Layer 15 of a small transformer language model trained on English Wikipedia (23 layers, counted from 0, width 96).
Take only the direct path to the model's output, skipping the later layers: a vector added to the residual stream pushes a token's score in proportion to its dot product with that token's output vector.

Output vectors of the tokens that the questions are about. A number n stands for n times 0.017.
"hip": -32 90 33 -28 18 -2 -53 -43 8 0 19 15 -16 -3 -21 38 31 -19 38 75 19 6 5 19 -7 -12 -26 -35 10 23 10 29 -5 -2 -22 75 19 31 -33 68 47 -11 5 39 -37 -18 -29 37 -15 -22 54 53 43 -33 -16 -49 -2 30 37 17 55 -29 22 7 -33 3 6 -10 -4 -7 43 -5 -22 13 -8 22 -20 17 40 -49 -18 21 -27 3 25 -16 15 -42 -9 46 43 36 -36 7 12 -31
"ially": 1 -29 -14 21 69 10 -2 1 -8 17 -14 30 24 39 12 16 -20 18 1 17 -4 17 7 -20 42 6 -71 11 39 39 -30 51 32 31 -30 39 -6 -20 16 32 57 -61 31 -60 -18 62 -2 8 -38 -28 39 31 59 21 13 -20 32 -4 32 16 37 -46 -23 -6 -50 -17 3 18 -29 10 5 -7 42 3 -4 -6 -18 -47 2 10 -4 6 29 46 68 -48 -9 7 52 -18 -53 -8 -5 21 -9 -29
"ever": -51 0 49 24 14 34 40 -6 6 34 6 -56 -39 -2 -6 2 50 10 -4 40 39 27 -10 -6 -2 -44 -38 19 32 6 -13 54 -29 37 -30 30 10 -4 -23 51 47 -6 -5 -4 -14 -15 41 -26 -23 -69 -4 21 33 -37 6 -14 -44 -1 -9 -58 38 -20 59 18 -29 -13 3 11 -30 -14 -1 22 6 -22 3 5 -7 -21 12 53 -34 -6 -31 28 44 20 -23 37 -1 9 18 58 16 -25 -14 -58
"ican": -61 -26 -6 9 32 22 17 -1 0 -8 16 32 -3 29 -42 -26 46 41 8 -18 -18 -39 2 27 31 76 11 35 5 10 14 -4 -87 11 -31 1 33 20 -21 -6 77 -5 4 58 28 32 -17 -2 -14 -27 -45 -23 56 23 40 -28 -28 -36 -43 -4 17 -83 65 -11 -36 -11 36 20 -36 57 8 -15 33 -3 -1 47 -13 30 -13 -26 -72 0 -28 46 70 -39 -37 59 11 -47 -25 4 -10 -3 -11 -28
"ient": -2 -7 -6 -28 27 63 39 11 23 22 2 17 54 45 -16 0 37 -38 32 39 24 35 46 -31 37 43 8 21 7 14 -8 57 11 11 6 -2 -3 2 -28 15 47 14 59 36 18 19 32 10 -17 -30 34 36 -18 27 -16 -9 21 2 21 28 1 -20 25 -2 -34 38 -25 21 -28 48 15 -12 -3 -40 -27 13 -1 36 -42 26 -35 -37 -19 12 54 -41 -23 11 1 11 -26 36 -39 -27 13 -2
" Apr": -17 18 2 -6 49 9 5 9 30 11 13 -11 12 -4 16 31 54 36 12 39 35 3 21 -44 25 1 13 1 17 26 -3 33 -7 -32 3 23 43 16 12 -3 43 -3 6 -15 -7 30 -8 1 -11 9 24 12 39 61 -11 9 13 -10 12 19 23 14 18 22 -63 13 -21 48 9 6 23 -21 19 5 -12 -5 -13 11 -5 -20 -1 3 -18 40 18 -20 -22 -6 17 -13 -2 -35 -22 13 35 -36
"ael": -48 33 43 21 -5 -4 -1 -21 36 7 48 -6 -7 36 -30 36 -2 -23 23 1 9 19 39 26 14 69 21 47 -7 -8 -18 -40 31 -8 -45 46 13 -6 -63 -25 75 -25 41 35 3 25 19 -63 7 -42 -20 -8 70 75 -34 -19 -20 -3 -27 27 27 -57 8 4 -34 39 -10 52 0 28 -8 -40 23 1 -26 5 37 18 21 -36 12 59 -33 75 50 -9 28 48 8 -93 -28 -18 0 -64 7 -55
"ently": -5 -12 -6 23 -9 -4 29 -15 -34 2 -20 14 28 -4 31 62 -8 -7 46 -4 -2 -10 62 -25 -27 -30 -30 12 68 52 -20 21 18 9 -33 41 26 11 -33 -16 65 16 37 -57 -8 16 24 18 -11 -51 29 34 34 -3 -6 -27 -15 9 9 -42 30 12 71 -8 -43 -26 -10 12 40 4 -11 -9 28 -8 -44 -29 -17 7 18 -30 -53 27 22 55 59 -45 -43 14 17 -52 -40 0 -15 -8 20 -88
"illion": -31 -6 -6 -24 41 -3 -7 14 25 -15 -27 27 76 19 -19 48 64 -5 36 27 -13 48 30 -54 52 19 17 50 -3 36 14 30 24 13 -8 39 -9 -34 5 1 87 -26 -15 -24 30 -2 -16 -34 -19 -30 7 3 30 59 -20 -16 -3 -2 -19 32 43 7 27 24 -37 -4 20 71 30 22 15 -29 -3 35 -23 -26 -42 -46 46 1 -3 11 40 51 9 -9 15 42 12 21 7 27 11 -26 9 -26
"\",": -27 -6 29 9 48 32 -35 -25 12 -50 -41 6 -23 -23 35 12 6 20 12 44 24 -17 22 -23 29 20 -18 -5 -18 23 -45 -8 -22 37 -15 64 31 -18 -6 7 36 -26 13 -6 1 6 37 11 -21 -49 13 8 -31 1 8 -32 26 11 -23 24 -35 -21 59 13 -30 19 -3 17 -12 39 12 -3 5 -35 13 31 -31 -8 -29 -19 -39 13 13 26 46 0 58 27 -1 20 18 13 13 -7 18 -17
" house": -20 14 -1 16 -8 20 1 -9 -35 36 -17 5 13 4 3 -28 44 7 42 39 -35 0 -3 33 -14 12 -10 27 -20 31 -1 9 -11 18 1 1 26 -16 -10 40 18 -44 -1 -43 -4 9 13 -13 13 -56 -3 -16 3 30 -49 3 22 -17 19 16 77 -65 35 16 -54 5 -26 -8 -19 -1 23 -27 8 32 15 55 13 -1 11 -3 -11 35 32 41 15 -16 34 -2 24 -7 -12 16 1 5 19 13
"ith": -2 -3 -31 11 2 41 11 -16 -13 -12 -19 0 11 -9 2 0 74 -12 31 5 25 35 32 13 19 12 0 -23 -6 -25 -29 -9 13 -2 25 12 11 -38 38 50 54 11 11 -22 10 10 -16 -1 1 -29 12 30 39 56 -24 22 -28 24 -2 -44 -30 -50 33 -15 -19 5 16 41 10 7 17 -21 -16 -16 -10 16 -28 -31 45 -27 -25 -23 4 18 45 -12 20 34 13 -43 3 29 28 -27 7 -52
"ument": -15 22 48 58 -4 38 2 11 28 -1 -12 -28 25 1 24 -5 1 4 51 -9 8 -32 55 -53 -42 11 -24 -17 1 31 38 -19 -21 15 -39 5 40 59 -39 6 70 4 -39 16 -3 58 21 -22 -40 -44 -66 -13 53 29 -21 17 9 27 18 -15 61 -50 1 -33 -40 43 1 27 -27 15 33 -38 49 -20 14 22 4 -8 -24 -35 0 -31 -47 37 52 -34 40 -3 5 -21 -3 32 -9 8 49 18
"eral": -44 6 40 -50 70 -45 10 61 7 -41 -21 -16 33 7 39 5 60 3 24 48 -34 57 -2 -20 30 -5 -1 54 2 50 -20 11 6 -7 -16 28 8 28 20 -4 63 -51 -2 -30 -9 54 13 2 -16 -43 8 -49 -1 6 -20 3 39 3 -6 8 41 -8 -44 10 -30 44 -41 10 -29 -11 -32 -10 44 28 5 35 -25 42 -14 33 25 15 10 -4 56 -56 -22 12 31 -4 3 5 -22 -11 32 -11
"ets": -28 -6 4 14 -22 -27 18 12 -11 -18 4 -18 -22 -3 7 20 26 12 18 39 24 14 -17 -69 -13 -18 -9 -27 0 57 16 11 39 38 -8 17 -16 7 -33 57 54 -8 -30 -2 -11 36 4 36 -15 -22 16 -9 -15 31 0 -6 14 -11 -60 21 25 -39 -17 24 -12 30 15 18 31 25 -30 -12 -6 69 -48 21 -27 -23 18 -20 6 51 -13 21 30 14 19 5 -14 -27 -5 23 -36 6 -12 -38
"der": -39 36 11 -39 -27 1 -2 -6 29 18 -30 -56 4 22 -19 0 48 9 61 -24 14 62 23 44 2 43 -19 30 -1 15 -27 38 -22 14 -1 12 -4 -21 -13 1 62 -14 -9 -12 14 40 55 -9 51 -16 42 -55 16 46 -48 32 13 30 15 2 -4 -35 46 50 -29 -18 0 27 -51 52 52 -9 19 40 -5 1 -46 32 -39 14 -41 -1 42 16 37 -5 -21 22 -13 0 -37 26 -39 5 6 -44
"\n": 5 35 73 -4 14 54 25 32 -15 -20 -34 4 -11 -9 -24 -1 -3 -13 4 40 -6 27 15 -8 -28 8 1 -15 -25 7 10 -20 -2 -23 0 20 29 -26 -15 -3 12 3 29 8 -7 33 -18 51 -7 -13 -12 -3 13 22 16 8 4 32 -13 -17 -12 -17 0 -17 -18 -7 -16 28 -10 18 -22 1 -40 15 -14 -28 -36 -8 6 4 -84 22 11 -2 3 -50 1 -25 -40 -30 4 -15 -13 -10 -8 -5

Output weights of attention head 0. The head adds the sum of these rows, row i times number i of z. A number n stands for n times 0.0094.
o0: 31 5 12 -63 39 12 16 -24 -26 32 9 -15 -48 -6 -10 -72 8 -4 -9 -10 31 82 -7 -23 -7 2 -2 -36 -2 -35 13 27 -18 36 26 53 1 -44 4 -1 33 22 -10 26 3 -16 -57 -1 -5 11 67 -14 -13 14 46 -42 -7 29 -14 -13 -25 -24 27 50 5 10 34 -8 -46 20 -8 9 3 29 -7 -2 -22 -3 -19 17 -29 -13 -20 18 42 19 26 11 -26 -4 12 -25 30 22 -54 -9
o1: 31 -29 24 -21 -26 24 -45 21 50 -20 43 -9 34 41 -26 -22 -21 22 22 -18 -7 12 -23 -15 9 10 -37 -25 -21 21 -12 0 -17 -15 -9 2 -63 -16 -10 -14 15 -35 19 -26 11 36 -13 23 27 23 -4 -30 19 9 -4 37 12 30 7 43 10 -41 -34 -26 1 -28 10 17 -35 -5 32 -1 36 -12 -17 -13 6 -21 11 39 4 1 -19 -16 -27 -4 35 13 -23 -65 -23 25 40 41 -16 68
o2: -15 -25 7 -25 44 41 37 19 -28 9 5 -5 8 4 -10 1 -24 25 57 86 37 7 -17 -31 23 20 27 -5 -28 4 -2 -24 -37 -21 -16 27 -4 -20 -9 13 -19 -2 38 -24 12 15 -6 -23 -15 7 -45 18 -17 36 54 -47 26 -23 14 17 -24 39 -2 3 62 -22 26 24 -21 33 14 -40 -14 73 -4 -3 -3 0 -41 -21 -23 13 30 20 -67 -30 29 24 4 30 -4 39 1 -15 51 -2
o3: -1 7 -27 14 -53 20 -15 -17 -13 41 -20 -4 -19 -37 22 26 -4 -14 8 -11 -17 44 -33 41 -2 29 12 -30 -9 2 6 1 39 -6 -36 -41 -34 -19 -32 -14 -53 7 9 5 24 -76 -43 -9 22 -6 -16 -36 22 -36 -4 26 -3 16 30 -12 -47 69 -24 4 -9 -10 9 12 7 5 -92 17 -10 21 -13 5 23 -49 -23 16 -27 28 -51 -37 5 17 24 11 14 42 13 1 -3 30 19 -7
o4: 6 -12 25 -17 47 2 9 12 62 -4 26 -58 6 10 -7 -25 30 -15 -11 -63 46 1 14 -1 0 25 -7 -29 -4 40 -12 -16 -28 11 -8 -2 16 23 16 -18 50 9 21 34 8 41 -26 9 23 -25 -3 41 21 0 -21 19 -2 16 4 -17 43 31 20 -26 36 19 9 77 -28 26 -2 28 34 11 26 -16 -15 -36 22 -24 3 -24 -24 18 22 31 -1 27 9 15 -20 28 -24 -17 58 -40
o5: -21 -13 -3 -23 40 4 6 -2 15 -25 -26 0 -2 8 2 42 5 -3 -50 5 15 26 -10 -35 -54 42 -24 23 -19 8 31 42 11 -44 15 -16 9 -27 18 -3 -15 1 36 -28 21 -50 9 -2 -28 33 7 -9 0 -12 86 -24 16 26 -14 -2 40 17 10 1 -42 -17 9 2 6 19 -10 -14 48 -18 2 -4 -27 22 -11 -17 -28 -28 37 8 -2 -25 39 -13 -47 78 27 -2 8 14 1 29
o6: 28 34 12 0 -25 7 45 -6 -54 16 17 1 -38 -31 -16 -43 4 -2 -25 11 12 30 -32 40 13 15 -13 29 22 -34 29 -16 6 4 30 48 -15 -38 7 25 -14 -20 59 24 4 -59 55 8 12 -15 4 -29 3 -41 30 39 8 -1 13 11 11 11 28 34 41 -3 15 -4 -26 28 -7 4 -18 -16 54 -21 27 37 2 -25 -27 5 22 -18 -3 -2 32 -42 28 81 42 31 5 30 14 28
o7: 7 -59 -8 -7 28 -5 22 18 36 -3 -1 52 64 -17 -6 12 3 -37 -26 31 11 -7 -29 12 12 -13 4 -25 -23 -16 3 -28 -21 10 63 -23 -49 -10 49 7 -44 -20 -32 -5 34 -28 -32 6 -15 -7 -35 8 -12 4 6 34 14 -35 -13 -22 7 5 -9 -44 29 67 -41 29 29 -11 11 -17 10 -12 18 -11 -44 39 6 1 10 -71 -30 22 -7 10 4 33 -48 -12 -1 26 -21 -12 -5 -53
o8: 12 -24 -10 -13 -1 65 17 -10 -1 9 10 13 -14 -25 -25 -42 10 42 41 -23 -40 12 16 13 5 -15 -35 19 -28 49 -16 32 -41 52 -4 0 -32 41 -12 8 11 -28 -15 -49 -29 -29 7 -45 1 -31 4 15 -13 32 30 29 -47 3 14 9 18 -3 67 0 -72 -16 2 -12 -3 53 -16 30 -19 -24 -2 9 6 -40 -39 -10 8 -29 38 23 21 -9 -46 57 -16 36 -34 -10 20 12 14 14
o9: 34 4 1 13 -26 -10 3 21 51 17 12 48 40 1 13 -6 -61 -1 -23 -3 14 4 -13 -20 12 32 8 -16 27 48 -43 -32 -21 -9 -62 -24 26 40 -7 -35 -29 14 33 -14 -34 -32 -3 -28 -13 -5 7 -15 36 -15 -27 24 -16 32 -22 -15 -1 -41 47 39 22 40 -27 -24 19 13 18 2 32 -40 -23 15 31 -35 -27 24 -12 -15 -25 -64 -25 49 14 -30 -13 -66 60 55 -46 -19 40 -63
o10: -2 -18 11 -30 -18 1 36 5 -12 -45 -7 18 1 -13 20 -1 29 -40 -47 -8 17 34 58 17 2 -17 47 -10 -24 11 47 16 35 -35 -3 -54 29 -55 -24 -3 -31 19 -32 22 -26 58 -31 -10 36 35 28 -7 -36 9 43 39 -10 52 -15 -61 21 -14 -59 -5 -29 -14 -11 28 -16 -6 -11 7 -3 -64 -13 17 0 46 37 0 2 -34 5 -37 16 -31 -64 14 -5 27 -25 -21 3 13 -2 13
o11: -4 10 1 -3 39 28 11 -12 -32 -5 0 -14 -23 5 6 40 38 -18 33 32 -26 41 -24 -21 29 -16 -14 22 2 -38 -49 -19 -11 -40 24 22 7 2 4 -15 6 -14 11 -12 -18 2 5 25 39 -46 20 11 -9 16 -16 14 -10 13 23 -29 -41 -2 -49 43 -7 -13 4 -5 -40 -8 1 15 36 -8 14 -18 5 14 34 -37 12 46 -9 -26 16 -27 11 24 -20 -26 -1 1 -4 -58 15 4
o12: 4 -38 -41 29 -60 35 13 -30 1 -8 -2 -3 17 -34 -14 23 -1 -25 23 -28 16 -22 -41 -50 -12 -20 -11 46 -6 -1 -1 6 25 -25 -21 -30 45 3 -12 6 -94 38 19 24 -21 -75 -12 -14 -17 -22 16 -28 -3 -13 -4 38 0 -41 -21 3 2 -18 -53 -5 16 18 -38 -4 6 14 -9 -13 15 -8 18 -5 -15 -22 36 14 9 35 -16 36 17 4 12 -13 -30 12 -8 -18 11 15 -37 1
o13: -54 79 -14 39 -33 12 -8 -33 -4 -7 -13 -16 25 43 -19 -45 21 0 23 -11 9 -8 -5 -25 -46 -65 8 -28 0 5 28 -8 26 -4 32 -9 4 33 -10 5 -40 2 -12 2 -23 7 -23 -20 -25 26 25 25 -6 -26 6 19 31 -7 41 3 -17 9 -1 11 -17 20 24 -32 42 41 -15 -50 -56 27 40 -3 26 12 11 -42 25 70 -24 7 19 3 -7 -11 22 9 7 5 10 26 12 17
o14: -7 4 7 0 -40 60 33 -17 -23 12 12 5 -12 -9 -82 19 -4 -18 -5 -33 11 13 -31 48 3 -2 24 20 -34 18 -14 6 -9 -11 -17 29 -8 -18 -6 25 23 9 3 -86 6 9 10 -14 29 -35 -19 -41 6 -19 -34 -10 -59 24 -16 -83 3 -29 39 -11 -54 -58 -10 2 -22 -22 -3 -23 -1 12 30 5 36 -61 -18 14 28 33 -49 9 -17 6 14 15 3 40 -10 -19 22 -44 -9 -7
o15: -13 4 -1 -12 -25 36 -2 33 -28 -32 2 8 28 13 5 -23 29 23 -1 15 3 -15 -15 -6 4 0 -71 10 -16 9 20 -48 11 -75 24 19 -10 62 -6 -28 37 38 -50 32 50 34 16 -15 -11 -9 -48 11 -16 -36 -36 17 4 11 8 27 -29 -10 -13 16 -62 -11 -22 8 14 -23 12 23 16 -14 -5 9 13 11 13 8 2 7 -3 -72 -40 38 4 30 -14 -12 15 -7 -36 -20 -9 9
o16: -61 63 -10 16 -14 44 9 -24 -69 -18 -4 -12 -6 5 -4 35 -3 -9 -22 -13 -10 -31 -12 43 8 27 0 -26 -13 -20 13 -16 -23 4 40 -16 12 20 11 -5 57 18 -11 -46 -32 -1 -18 -3 20 -31 -25 12 -34 -6 -31 33 -9 7 -6 -11 10 8 27 -32 -17 12 5 4 5 -29 -21 -13 15 -15 47 47 60 -23 11 -29 -17 7 41 32 7 -15 -13 29 -58 -35 11 51 16 -22 -5 1
o17: -46 35 3 -50 7 24 -23 -31 9 -14 -8 13 30 -11 32 0 -2 -21 14 52 -5 2 30 17 -26 24 -53 30 2 25 -21 -21 32 -8 3 -27 22 13 0 -11 -22 -50 36 -1 43 35 14 -26 -4 -11 24 4 9 -69 4 10 8 5 4 -22 7 -18 -5 -4 14 21 26 40 63 1 -17 23 12 36 -43 19 23 -31 13 -41 27 12 15 1 -13 -33 1 -32 30 -9 -6 -20 60 16 13 34
o18: 8 -78 -17 -25 12 0 -33 -28 -23 9 30 -22 -31 36 -4 -12 55 28 3 -16 4 23 3 39 53 21 4 1 20 -37 17 25 4 -9 21 3 18 14 32 -1 -41 27 8 -27 -25 7 -16 -36 -11 21 30 15 4 14 -47 31 -12 -26 45 -12 13 12 31 39 3 -31 18 -16 18 -21 93 26 -13 -31 17 -21 3 22 -20 -33 -41 33 -27 12 16 -25 -21 24 9 -8 43 -33 -27 -5 -15 37
o19: 20 -15 -37 2 -23 -3 -43 38 -31 20 46 -17 12 19 -16 12 14 3 3 16 15 -63 18 19 15 18 6 -20 25 -33 9 19 -26 -11 0 25 29 -5 -21 -48 5 -8 -53 -7 21 49 23 -32 -28 0 16 -16 -11 -25 -14 -43 -1 -53 -20 -38 54 -39 7 28 -45 -34 -18 -3 -10 22 -19 47 41 29 -18 -14 8 57 31 10 -14 22 7 6 2 44 10 7 6 7 -52 0 50 38 14 -9
o20: 9 -18 -15 1 -11 65 23 14 20 44 47 -16 -26 -20 12 -13 -13 11 -23 57 13 6 -17 -18 -24 7 -17 22 15 -2 21 49 -51 19 -14 14 -44 -2 26 -6 17 27 42 -6 20 -32 21 10 -45 21 -12 -72 -46 -56 -40 39 37 61 10 -23 33 -9 -10 -17 28 -17 4 41 -23 -42 9 -62 22 33 1 8 4 2 24 17 48 30 -3 -34 -19 34 6 17 -12 40 -7 18 0 0 6 1
o21: 25 -28 39 1 0 -45 -30 -2 -41 47 4 18 7 -26 -11 9 6 -12 -62 -7 31 14 -5 -4 21 -11 22 46 -5 37 -27 49 -20 -15 8 17 -12 15 4 3 -23 2 -28 -5 10 21 -18 5 21 39 -9 1 17 44 -1 -47 44 -52 -43 0 40 -29 -47 -2 2 -34 -29 18 33 37 13 -32 -32 -22 20 1 10 -12 41 11 -11 4 -28 33 4 15 10 -14 -26 -32 1 3 -10 27 8 16
o22: -7 13 -28 4 24 -22 39 35 27 1 20 8 -34 36 17 -14 -8 -32 29 -17 50 -10 8 -10 -4 23 18 36 49 31 3 -22 7 -43 28 13 36 -11 -53 40 41 19 5 -24 -9 28 -48 -14 4 -76 -3 33 14 -16 17 -13 9 -21 25 6 7 -26 -31 -1 -43 -1 21 -42 13 34 -13 -13 9 13 21 6 -9 4 -33 35 20 26 8 -8 13 -3 15 6 54 -5 -29 -6 32 -16 38 -11
o23: -10 16 3 28 -8 45 -26 13 9 -24 -5 -22 -25 32 -35 4 10 -64 31 50 -26 32 -52 -41 -36 22 -6 -3 -3 25 15 -25 50 -25 -35 15 -27 29 -6 3 -65 -37 0 -4 12 17 8 16 38 13 12 51 -31 -16 1 -1 -2 7 23 0 34 1 8 9 45 17 12 -35 -1 -30 1 40 -27 -1 -29 -9 27 -1 10 36 -8 -10 40 12 -4 2 7 8 3 -21 -12 3 -26 0 -44 -30
o24: -4 -5 2 71 -36 -33 -48 -1 33 19 6 20 17 -21 -28 56 7 -70 10 -5 5 0 -72 0 6 -35 21 -20 1 43 -26 43 -14 5 -47 9 -12 45 -14 -3 -23 -39 3 11 -18 7 -2 8 -51 55 12 79 -6 -14 -7 13 14 21 16 7 11 30 16 -24 3 10 -30 2 -11 9 -11 18 20 -30 -17 4 28 -4 19 -18 -2 18 4 -28 13 -13 -4 13 -32 3 -1 52 12 -9 -1 -4
o25: -8 -67 32 -16 -3 -42 30 2 11 -29 2 -11 14 -14 12 15 48 32 -33 -15 38 -4 -38 -57 -10 -6 57 -13 19 15 -16 -15 42 -7 -3 -28 -13 -48 30 9 23 -2 -19 -16 -47 12 10 -6 41 -28 36 1 -11 -4 -13 -37 0 24 -9 63 31 12 1 32 26 22 18 -16 -29 -18 34 -8 35 -55 -32 2 19 23 -21 21 2 0 14 -25 -27 20 18 -44 -50 -26 25 9 24 -7 27 0
o26: -11 53 -50 1 -15 0 51 2 -24 -20 -23 -7 17 7 -28 0 10 -44 8 15 22 -62 -20 -2 44 35 62 -12 -10 2 30 8 -19 -10 6 65 12 18 -47 62 20 37 11 33 -33 27 28 -28 4 44 7 10 58 2 19 -23 -26 -1 12 -5 -30 51 21 34 8 14 29 -15 20 0 12 23 39 16 2 -6 9 -6 -60 20 -18 -12 69 20 14 -30 -20 -7 -19 35 -34 -21 -36 5 62 -12
o27: 15 -35 -16 -38 -20 3 13 9 5 -24 -24 -10 -11 -9 3 -4 10 -10 7 -5 -48 -5 35 13 -22 4 -5 19 -56 -60 -11 -58 28 14 -4 -2 -22 2 5 -13 -13 7 -21 -28 -10 33 -11 -20 -3 -4 -19 -20 -4 0 13 -17 -33 -17 -1 75 28 30 -32 18 -51 -43 -15 26 -23 -26 24 -12 12 -55 16 -11 -20 22 1 44 -26 -4 -11 27 -61 -42 -8 -20 -28 28 -35 0 -45 -1 -18 21
o28: -18 19 13 -29 -28 6 -2 -36 17 -8 2 10 -1 -72 2 6 55 -1 16 -60 6 42 -29 -6 -14 5 -6 12 3 -7 -3 14 -47 -17 17 11 -17 0 -47 21 -12 -48 -4 14 60 29 -37 18 9 16 -41 -10 29 39 38 -51 -33 -16 -7 -2 -44 -55 -39 -3 -59 -8 21 -20 -13 -19 -73 5 -35 -63 37 -10 -21 11 41 -27 42 -7 50 -9 -27 20 4 -12 29 -17 13 2 -4 2 45 -1
o29: -7 33 -19 -25 -12 -5 18 12 41 33 -4 -17 30 -18 48 13 6 -16 9 -27 -14 -11 8 2 3 -7 26 17 3 5 20 22 21 -5 39 29 35 31 -21 -54 -16 23 62 -13 10 -11 63 -22 -14 -9 -18 35 24 -29 12 6 66 24 30 56 -1 -12 14 -14 7 -2 14 16 -2 0 39 56 -31 -44 3 3 15 -12 54 30 19 -19 29 14 -40 -14 40 -16 41 -12 -5 -9 6 -11 24 -4
o30: 9 -14 -1 -7 10 -7 42 12 15 49 5 -60 16 -17 -46 -13 8 -22 21 -16 -11 18 2 -7 40 4 -10 23 13 36 10 19 53 -10 -8 30 29 25 -1 41 55 24 29 -13 51 -10 3 -47 14 -15 -12 19 -17 8 8 -7 -20 18 0 -41 31 56 -64 8 32 21 3 38 12 -26 13 27 -7 20 12 14 -9 13 -8 41 18 -27 21 18 -7 -31 0 10 10 30 -12 -3 -34 20 -38 -25
o31: -22 -5 21 -13 -30 -22 -32 -23 -2 51 23 -23 65 -26 12 19 12 24 -14 -15 35 26 15 -9 -10 6 12 -22 -9 23 10 -7 -7 -36 27 -53 28 -37 -34 -18 -19 -9 -7 10 -4 -63 53 4 -6 3 -44 3 59 -20 -18 7 7 -21 -47 4 25 26 7 6 -59 -8 -12 -37 -19 3 29 8 19 -21 -17 31 43 8 -7 29 -16 -18 -20 24 33 -7 3 49 14 -27 -14 -12 -8 -17 0 0

Each question shows a token from some text and the vector z that the head gathered there. A number n stands for n times 0.062.

"irl": -20 9 -53 -14 -34 -39 38 -5 27 -12 19 -29 49 50 18 -18 19 18 15 -2 -12 -8 -41 11 -1 14 -30 16 -8 -16 -16 49
Pushed up most: " house"

"is": 3 -3 10 -36 1 19 -4 26 -3 -2 -29 -6 -19 38 41 39 -4 2 9 12 -10 -46 -16 39 45 0 -7 -27 13 -27 -12 -38
Pushed up most: "hip"

".": -30 9 -13 39 -2 -23 -3 -1 14 -15 -7 4 12 -3 -7 29 8 15 12 13 25 -37 7 8 0 -20 12 12 3 -12 -3 -10
Pushed up most: " house"

" her": 20 14 44 -35 5 -13 -9 16 -17 2 -10 -10 1 6 8 6 0 -27 -45 -12 -43 34 -25 -6 7 -4 -25 -20 1 2 11 -21
Pushed up most: "ets"

"|": -11 -23 -3 0 -6 -2 -3 -10 13 -28 1 2 8 -4 -2 -13 3 -8 0 -4 -19 7 9 5 3 3 20 14 3 -10 1 7
Which two tokens does it push up most, strongest first? "ently", "ican"

" V": 3 -17 -18 2 23 -16 -5 9 17 -15 -10 -8 23 -12 22 21 -18 -17 -2 12 3 -21 19 -8 -6 -2 32 6 3 1 21 -14
Pushed down most: "\n"

"el": -22 -21 -33 12 -7 -1 12 15 46 -16 4 12 -1 42 21 4 3 9 8 -23 -31 -10 -23 -14 -4 -26 -13 -11 31 -13 -6 -22
Which three tokens does it push up most, strongest first? "ith", " house", "hip"

" La": -9 25 26 56 10 0 -19 13 -1 -10 -18 19 3 -13 -5 64 3 43 -1 19 28 -53 -13 -46 8 13 -30 17 13 -7 57 -26
Which three tokens does it push up most, strongest first? "eral", "illion", "ument"

" P": 4 -33 17 -5 61 24 -13 -17 4 -20 0 8 -7 -11 34 49 -54 -25 -7 27 8 -55 19 -7 -18 -19 40 -2 5 -18 38 -22
Pushed down most: " house"

" term": 15 -6 3 33 -11 -18 -25 0 -34 23 -7 9 17 -37 12 12 0 -20 21 27 -35 -13 -28 -13 -21 -15 8 -23 22 44 -29 35
Pushed up most: "ael"

" ": 5 -15 5 4 1 12 2 -9 20 -5 -9 -11 6 -12 -2 -9 6 -1 -16 -2 16 -4 14 14 8 2 2 17 -12 -12 -8 0
Which two tokens does it push up most, strongest first? "ever", "\","

" R": 8 4 -12 -8 22 13 5 -19 13 -16 13 -10 1 -4 20 9 -47 -18 5 -1 14 -31 1 10 -1 -1 38 -11 15 -47 15 7
Which three tokens does it push up most, strongest first? "der", "ever", "ican"

" M": 4 -9 0 -23 3 -4 5 -21 13 -12 10 -28 2 -3 23 29 -53 -27 -15 40 38 -54 32 11 -31 0 22 14 21 -23 33 -14
Which three tokens does it push up most, strongest first? "der", "ever", "ican"

"08": 11 13 3 -22 4 5 6 -7 -4 4 -18 2 -1 -4 0 -39 31 10 -8 -2 6 12 -23 -1 4 -9 -20 1 -13 -2 -28 4
Which three tokens does it push up most, strongest first? "\",", " house", "ially"

" |": 6 0 -5 -9 38 -14 -6 2 19 -1 -32 4 11 -24 0 -11 22 16 4 -3 22 -4 7 -9 12 -6 -11 7 1 25 -23 14
Pushed down most: "\n"

" |\n": 14 -29 -6 -14 11 20 -13 6 24 0 -2 11 -9 -33 -16 -10 -11 -9 4 -4 20 -6 27 8 20 19 6 9 5 2 10 6
Pushed up most: "ient"

"and": 5 -10 -67 52 -3 -37 16 7 10 27 1 -8 35 24 4 18 -5 -14 18 -39 10 -68 -1 -10 9 6 -43 38 15 8 32 -6
Pushed down most: "ican"

"os": 29 23 5 -2 6 22 -59 6 5 24 -18 13 -28 -14 -9 10 -16 -8 -12 0 -17 1 19 -4 -1 0 12 5 -33 5 -15 4
Pushed up most: "ially"

"re": -13 -15 2 13 23 -13 8 -10 -8 17 -42 22 -32 27 -37 10 -35 -50 8 -55 29 -12 -7 -39 6 -13 33 -29 51 15 0 -36
Pushed up most: "hip"

"19": -2 -14 27 0 21 -26 -3 -1 -42 -27 -20 24 -6 7 2 -42 6 -4 -18 -30 -24 -9 18 5 30 5 11 -13 2 20 -1 31
Which three tokens does it push up most, strongest first? "ael", "hip", "ently"

"y": -58 11 -25 29 -45 -7 0 30 30 -19 35 -36 23 22 -21 0 -5 -5 46 32 -40 3 5 -14 52 27 0 -40 3 -35 9 24
Pushed up most: "ently"

" the": 6 28 17 -7 -31 -46 -12 -9 3 -39 16 -20 -9 20 -13 -16 -20 -8 1 28 11 -1 7 -30 4 2 -15 8 -4 -44 13 1
Pushed up most: "ets"

"-A": -12 20 -33 32 -14 -6 33 -25 -4 11 -6 18 47 -7 36 67 -17 15 31 15 20 -52 -3 -15 -62 25 28 69 7 -28 47 -19
Which two tokens does it push up most, strongest first? "der", " house"

"r": 1 -7 3 -13 3 -5 9 -15 12 -10 7 -17 1 -1 23 43 -47 -19 -6 44 41 -60 32 12 -29 -3 20 13 28 -24 28 -13
Which three tokens does it push up most, strongest first? "der", "ever", "ican"

"l": -12 12 -33 30 -7 -2 28 -12 11 -1 0 31 35 -17 39 66 -22 9 35 16 24 -46 -16 -16 -61 22 17 58 0 -25 37 -24
Pushed up most: "der"

"er": -55 35 -17 48 19 -23 -25 6 12 -8 17 -3 55 17 -8 9 -3 7 4 47 -6 -2 -9 -12 28 1 41 5 2 -27 -28 -36
Pushed up most: "ument"

"s": -30 6 -30 11 -22 -16 -1 9 -15 18 -32 16 8 10 -17 -24 26 7 44 -4 -12 -13 -2 40 -8 -13 -2 12 -34 -4 -21 -1
Pushed down most: "illion"

"k": -40 -40 -36 5 23 8 26 7 3 -4 10 -19 12 17 0 52 -48 26 -12 -23 32 -12 11 -31 -5 -13 14 15 36 -39 29 -23
Pushed up most: "eral"

"it": 1 17 -24 -14 25 13 1 -6 2 -20 29 -1 -5 -4 16 24 -55 -22 17 10 17 -50 -7 9 -10 14 56 -8 32 -60 11 9
Pushed up most: "der"